Layer 10 of a small transformer language model trained on English Wikipedia (13 layers, counted from 0, width 96). Numbers have three digits each and are written without spaces.
A neuron's activation on a vector x is GELU(weights . x + bias), where the dot is the dot product.

Input weights of the MLP neurons that the questions are about. A number n stands for (n - 500) times 0.0011.
n14 (bias -0.026): 401417562508405597547592601777434599673354517547626441337654601397545495442264474664726517447531623475367654350605297571435648404639525428243415499548598498462547396349470156582434404379623515246703282423544538600530564427505306765445518577354250708485385516702571443467554707584567734526
n21 (bias -0.154): 459448494529548472412602511445470567541411286457218445531491464576704609350432482689575492513517466333489334687513402795549531775671802646528402363458366376468432421557427622426615306335528611410332339426467462417535393417371807295397354362546539388652266527688640614386766485418607338472
n43 (bias 0.003): 645502631453350509465483438697370423591360283444522509382478205513397402445547405518367239404637306523702389464418324415640496616593549246750694380442573523407561606362562528385640428513399458555417572463729569402418668295676575588573685551464548523598467538568486566532470571607516542740
n54 (bias -0.134): 478175290385482466463509560599567578422462571710717428606508506366545727429603475475528510452550442516528462438516449505519745692401425596237483611460548530443607532455425646716441656529579637426423588374489405418309706708364398421432551443465440581520503523470353430532289638404501624308
n104 (bias -0.212): 457601544606706333516651378461472550477355589380759354626111560501545542570793710597435480472590401432389573578282609573356574531291468243664527701479559457543528442515482506526473687447475383385219602533540529524349359166491368672557741551602611448426476623603500529772467499453495551298
n118 (bias -0.036): 364508510662305413575497497562122435670644534672306322614581699630745495305547407651532454572562636493473588099562668653595510540432759532418428510631566640630575511430434460740466164485480462405503398392298487470645494521399523409203470521401599510470376542221603591497497471572529504513
n123 (bias -0.132): 597576346506517679543446536451708517539451553356338489551549747463318559462522462509340422429290549421532552436519573519662421605661429505603713654463534642698678541474645530492416345575590712491393588563572578467321487409376585218262710284528426390619493209473441442431544381501470676719
n156 (bias -0.124): 585871559475710522384563672638575428583572734437444383260620453408381417571449479388542431580488296483518461457438554471613573638363385323821717368306462545484725725675573536465523351493585370544469514417567262464526338548364363369277651602408731686499363484526571720534642486546532478439
n213 (bias -0.128): 524424537689724495789389632607235440451352408255273476504546385708427535460671616631409486334395448601433582543654598560253377374573568471364690584439574560494480482354544341431621461525650647565403738694497496499326562581582359322455714434531351538700423563511638510600475330331340306385
n273 (bias -0.255): 611680557544420530547456416409455544230179472624497424646570373533264606529389609584675718538430035441646454522374423421417449565473616565686631627498641354544721456510420315563446631555405618396346396738375411321509483384655631675599530325338519691306504604488538413605633406587295544462
n281 (bias -0.314): 293408598622616621587512529484459406733138608542482479436509476561396260481584593570692665380559195759389434702335562293426690394387555503557757546501593491492540525561458290679371426385275312509452097476422456551596271578518416535536326451541695577500376404398437370486588472489451683589
n321 (bias -0.114): 454649378600482450610484408498147572421556253401378262495403420354569433556397553499429648586617485338527437560677428557421636668596274535456449513514542394613328502544558816527623468322364563708572406677523455170520591446577452545433661471700595385492756659541427483551587510329582534401
n330 (bias -0.149): 511436580571533371626482505366369573723593438498441405520319351399285393413836555441580684610493290533591567354499428417426733322469505506791485901322548579559718357438428633443807526782266538602564443501400369458534481601370860377540576346466583334422198488686218329501413387460476576664
n372 (bias -0.065): 654640460585584588428556250370476565619530547339598423445493518533553345195520476613364628420605364546526535376558580442409444466195521726636439465370345672609466577699601438560417595740406393684481496446519554629316561516486389317528457464514369542294486664456481756568428565439671418439

Each question shows a token from some text and the vector x that enters the MLP there. A number n stands for (n - 500) times 0.014.

".": 647515476386458502638496384425579486632406481551536723460481547515624557629702566637511502476535372529483650500430473469462308379515145686519577382365426307570665542437456459585407547561546472345347447688456511333482387569601498465503508662544607420508500442573485505419410688499488466566
The neuron with the highest activation: n273

" France": 574624494506520533403380414573532458445504464506501493543448437665613594483647475547545420537666525706613532424420444657563448271364323704342454217191359410519410585774480534413673454638519563501264565508500504497621317548533444456475592593560765391381329525525646521485337547530675457460
The neuron with the highest activation: n372

" Williams": 682401523550473460688436501382470618484546510549430564336594371353742552684626523445600479564579486531523571304395510665659279358389268573660544335403449384526391513546515366514376454503620463358419462578546605294482425588425593411223445624672694590415470579643616617406542578582434538517
Which three neurons fire most, strongest first? n156, n118, n21

"2": 521429374332443347542494636372606397452527388677472705534667496562713458635569541603705614474508417638420540662585354589584354389500331630475479331278465258638484368534401617551488537679643455475421483454413564333203438413507549522439538568481754420475446494466628453519420533568584616489
The neuron with the highest activation: n21

" life": 575510687271479582645479511535340448585602474613498615494548359526592483367730527583669460464547481524691573615410445720568334354484300677436486306343482418351521545413553497655408536696600497447523440585300510382476353453386570375541396546592650488524466288493660487477405585545639257551
Which two neurons fire most, strongest first? n21, n118

"-": 574543311329426655468522646390545342420536472552508580505581383639665522632609588601593580470561424531336645699575446611589383376502223739531482418348625429491429456543444521400335463631608458279452527626573520347473319461494553590376398510645607426397472446559565505422422568511557651536
The neuron with the highest activation: n21

" round": 516626565217355318484575606465392463545595437393591579585522566431552437448710455543620354549551512427647439344479438523477459552591276657332590579301518409381466411558539386450323525627524392497650652617580614334493407235421540559546618554642736486433534524528494735309473626479554456635
Which three neurons fire most, strongest first? n43, n321, n104

" (": 454447480404537466532388483431598425451534533553423627475419450655609545544661524670618517480585396644499586676344392582578397368531275633586487216332642318568467456649443483563429514609429556379411572620471505301528294529570445544507478646623680467338573435664642418456189552574446571613
The neuron with the highest activation: n281

" ": 657575563382513512622557480429562463538404420510471648450481589484625656614738596607601512490582362522495665559465402542513315365474181651532524362362507259608502523455416413586370546551590477417387470666430430278564344471524482491426500637609636425512489433617559525402327614505489556542
Which neuron fires most, and how strongly? n104, at about 2.3

"round": 509468586376278269499588710375539595616606438398605654516474436490508576468657359501499457601568429244381451359586458595651436544548248623573575517279548396480309446419470374535361485621615320402545643615512521372460430339478558590621607509734667513508636479568433454448494617611534526627
Which neuron fires most, and how strongly? n43, at about 2.6

" Finland": 553580432518433539390512377530581461408630486613437556397429461630560596537578527650601313458611490653604591461398380572580422319401335681264445240213403441528632581653529582456613456549535559534304584458537607386560339630480414458467706558636784342408349474540668623400290513517607481504
The neuron with the highest activation: n156

"ist": 602541512380463561668535472420601602727526380631523490500442399413598505577546644565586515484478412435484609410453441752630503364535251717524514441349563303650406440414429558560300604579425489350428552527413501328510418396558635359556438541604812519503401448530636478408290578524416584500
The neuron with the highest activation: n330

" |": 574455425361461418601495465450612462603516440568398654420486515472578614634691624697542524433552443530459622504354423514445477363473139741482556393369501363503568502495477491584497605489467419250376546591530401306560325602618507584546452568535713487487532464518521499452424628605557480505
Which two neurons fire most, strongest first? n281, n104

" change": 652586614215411394513410463610433470670574441571463531462405409343577472383653559463638442559585446445612605537373308587585440513643237650381525371311633414423487591420394492671350591657621560404541538677328403464499480351371676482583444540659616483580552381552601472451396550635610413542
The neuron with the highest activation: n43

" the": 580555592355515498630542461465439504626439437563482584498486529539574546658649520633547494493529413499542660501462402567480353385494041672507560407348502304570520521412428465577427543542570506557394429640477438369558406557526486494449499628563587419517527477595584516405404597493466511543
The neuron with the highest activation: n321

" Dur": 624495448276370601548395526421481501384679349459511439398511620451463576589559498401475603600500526752254687340456461425604290435425374718695725576290623627572414460518471372472375357570561575528329524557410575317443538569456733572454656674604573482477476279517631350485558392586582539466
The neuron with the highest activation: n123

"6": 564457370522435345632595781542484402281538362425454688330622631437613602614544676564517572266624478447410624608423364569583503450572296601437528319487560233513524412590487417485495557645669465555525694422449477438335379528529466365449436454662729569499581449518484558566317449425548533599
Which three neurons fire most, strongest first? n213, n54, n321

" three": 559538645389516495508489578482482520524585453632458559462656464458556661640678447548623597442499404574634568442546391692413465390661130689381502451367514215521412369418520481553426501656627629566415531631451520390469376641521503403410626441588576394462410455506461530459403515476392473522
Which neuron fires most, and how strongly? n213, at about 2.8

" tennis": 624530575412493457577517418560477638558515410675443481288496420445633599523656448562745349544480542449606549380421343594459310514520197705410430414292263470639477557543555507488473575533668575541415596549431454305556395517400574417531576509625633637571475322532565674381455365496545479581
Which neuron fires most, and how strongly? n21, at about 2.6

" video": 416360629263489298462502589563545532487562409538562547564482487780614642653694413480710532491524546519649570414389432553539448313624231648298550320310485575467582563453456518640504533453566558506454666635476435364420519480452581339550516570613595508498371384543583504337303504500555324555
Which neuron fires most, and how strongly? n54, at about 3.2

"so": 675423644338405488499635530390438462583515494563512572448550549486548530609763564558577503432540412422517580448509598757597406486366180662399504453391655288612568473345460409502368472680483533439459504565377479291495448530416675447452468646704697503437437494622469465408403515504460423609
Which neuron fires most, and how strongly? n330, at about 3.3

" Kuwait": 562561531328353400538464438389462613551518472364578519364615340525617624605642488600539349562637441565479753403449522546601397362367232758461581389407402418663478468485496413503513451711585513547401609481480493392564437568378636574425494663582709417251446509511613679506343530501448486438
Which neuron fires most, and how strongly? n372, at about 3.2

" of": 614454366252449543588506630247447564560492374436590548527549464475567480366561688517420505564489449445537523390498385571556453485582213647533507443292548247566315453442387530493430579631559528472698503640444628360553474271559465519489696473683652527438672599614487564416443726528518510583
Which neuron fires most, and how strongly? n321, at about 5.2

" Country": 519413514320566458531489506569508530460521424484621406356632441604494372518654735496501353702580435451448622288399520408557470439508362626419473424358389338432351385507662388371269481589398458574681633580686472341624563470392549525569485769446682610409586430647697700316453477473742466595
Which three neurons fire most, strongest first? n156, n43, n372

"bach": 427481450395416442599582408412518421640651467631520466438654475397650441654539621431522397547680468566178531249467408511555400478483417692572565384418422540431612466503551460411384381681532536287739433580547759355475372483376532511308495775646645480547460243541731520377518499574540691387
The neuron with the highest activation: n118

" one": 613510603447533438527523558509453490435584473602400622495495516432546528727689520500680453404593337485579575464489449718446485447728160580346554433281591327591386362636495521638383421606672554629505564603509601367395435482522628460481543543546609442365423469539415510388360566410368352576
Which neuron fires most, and how strongly? n321, at about 2.3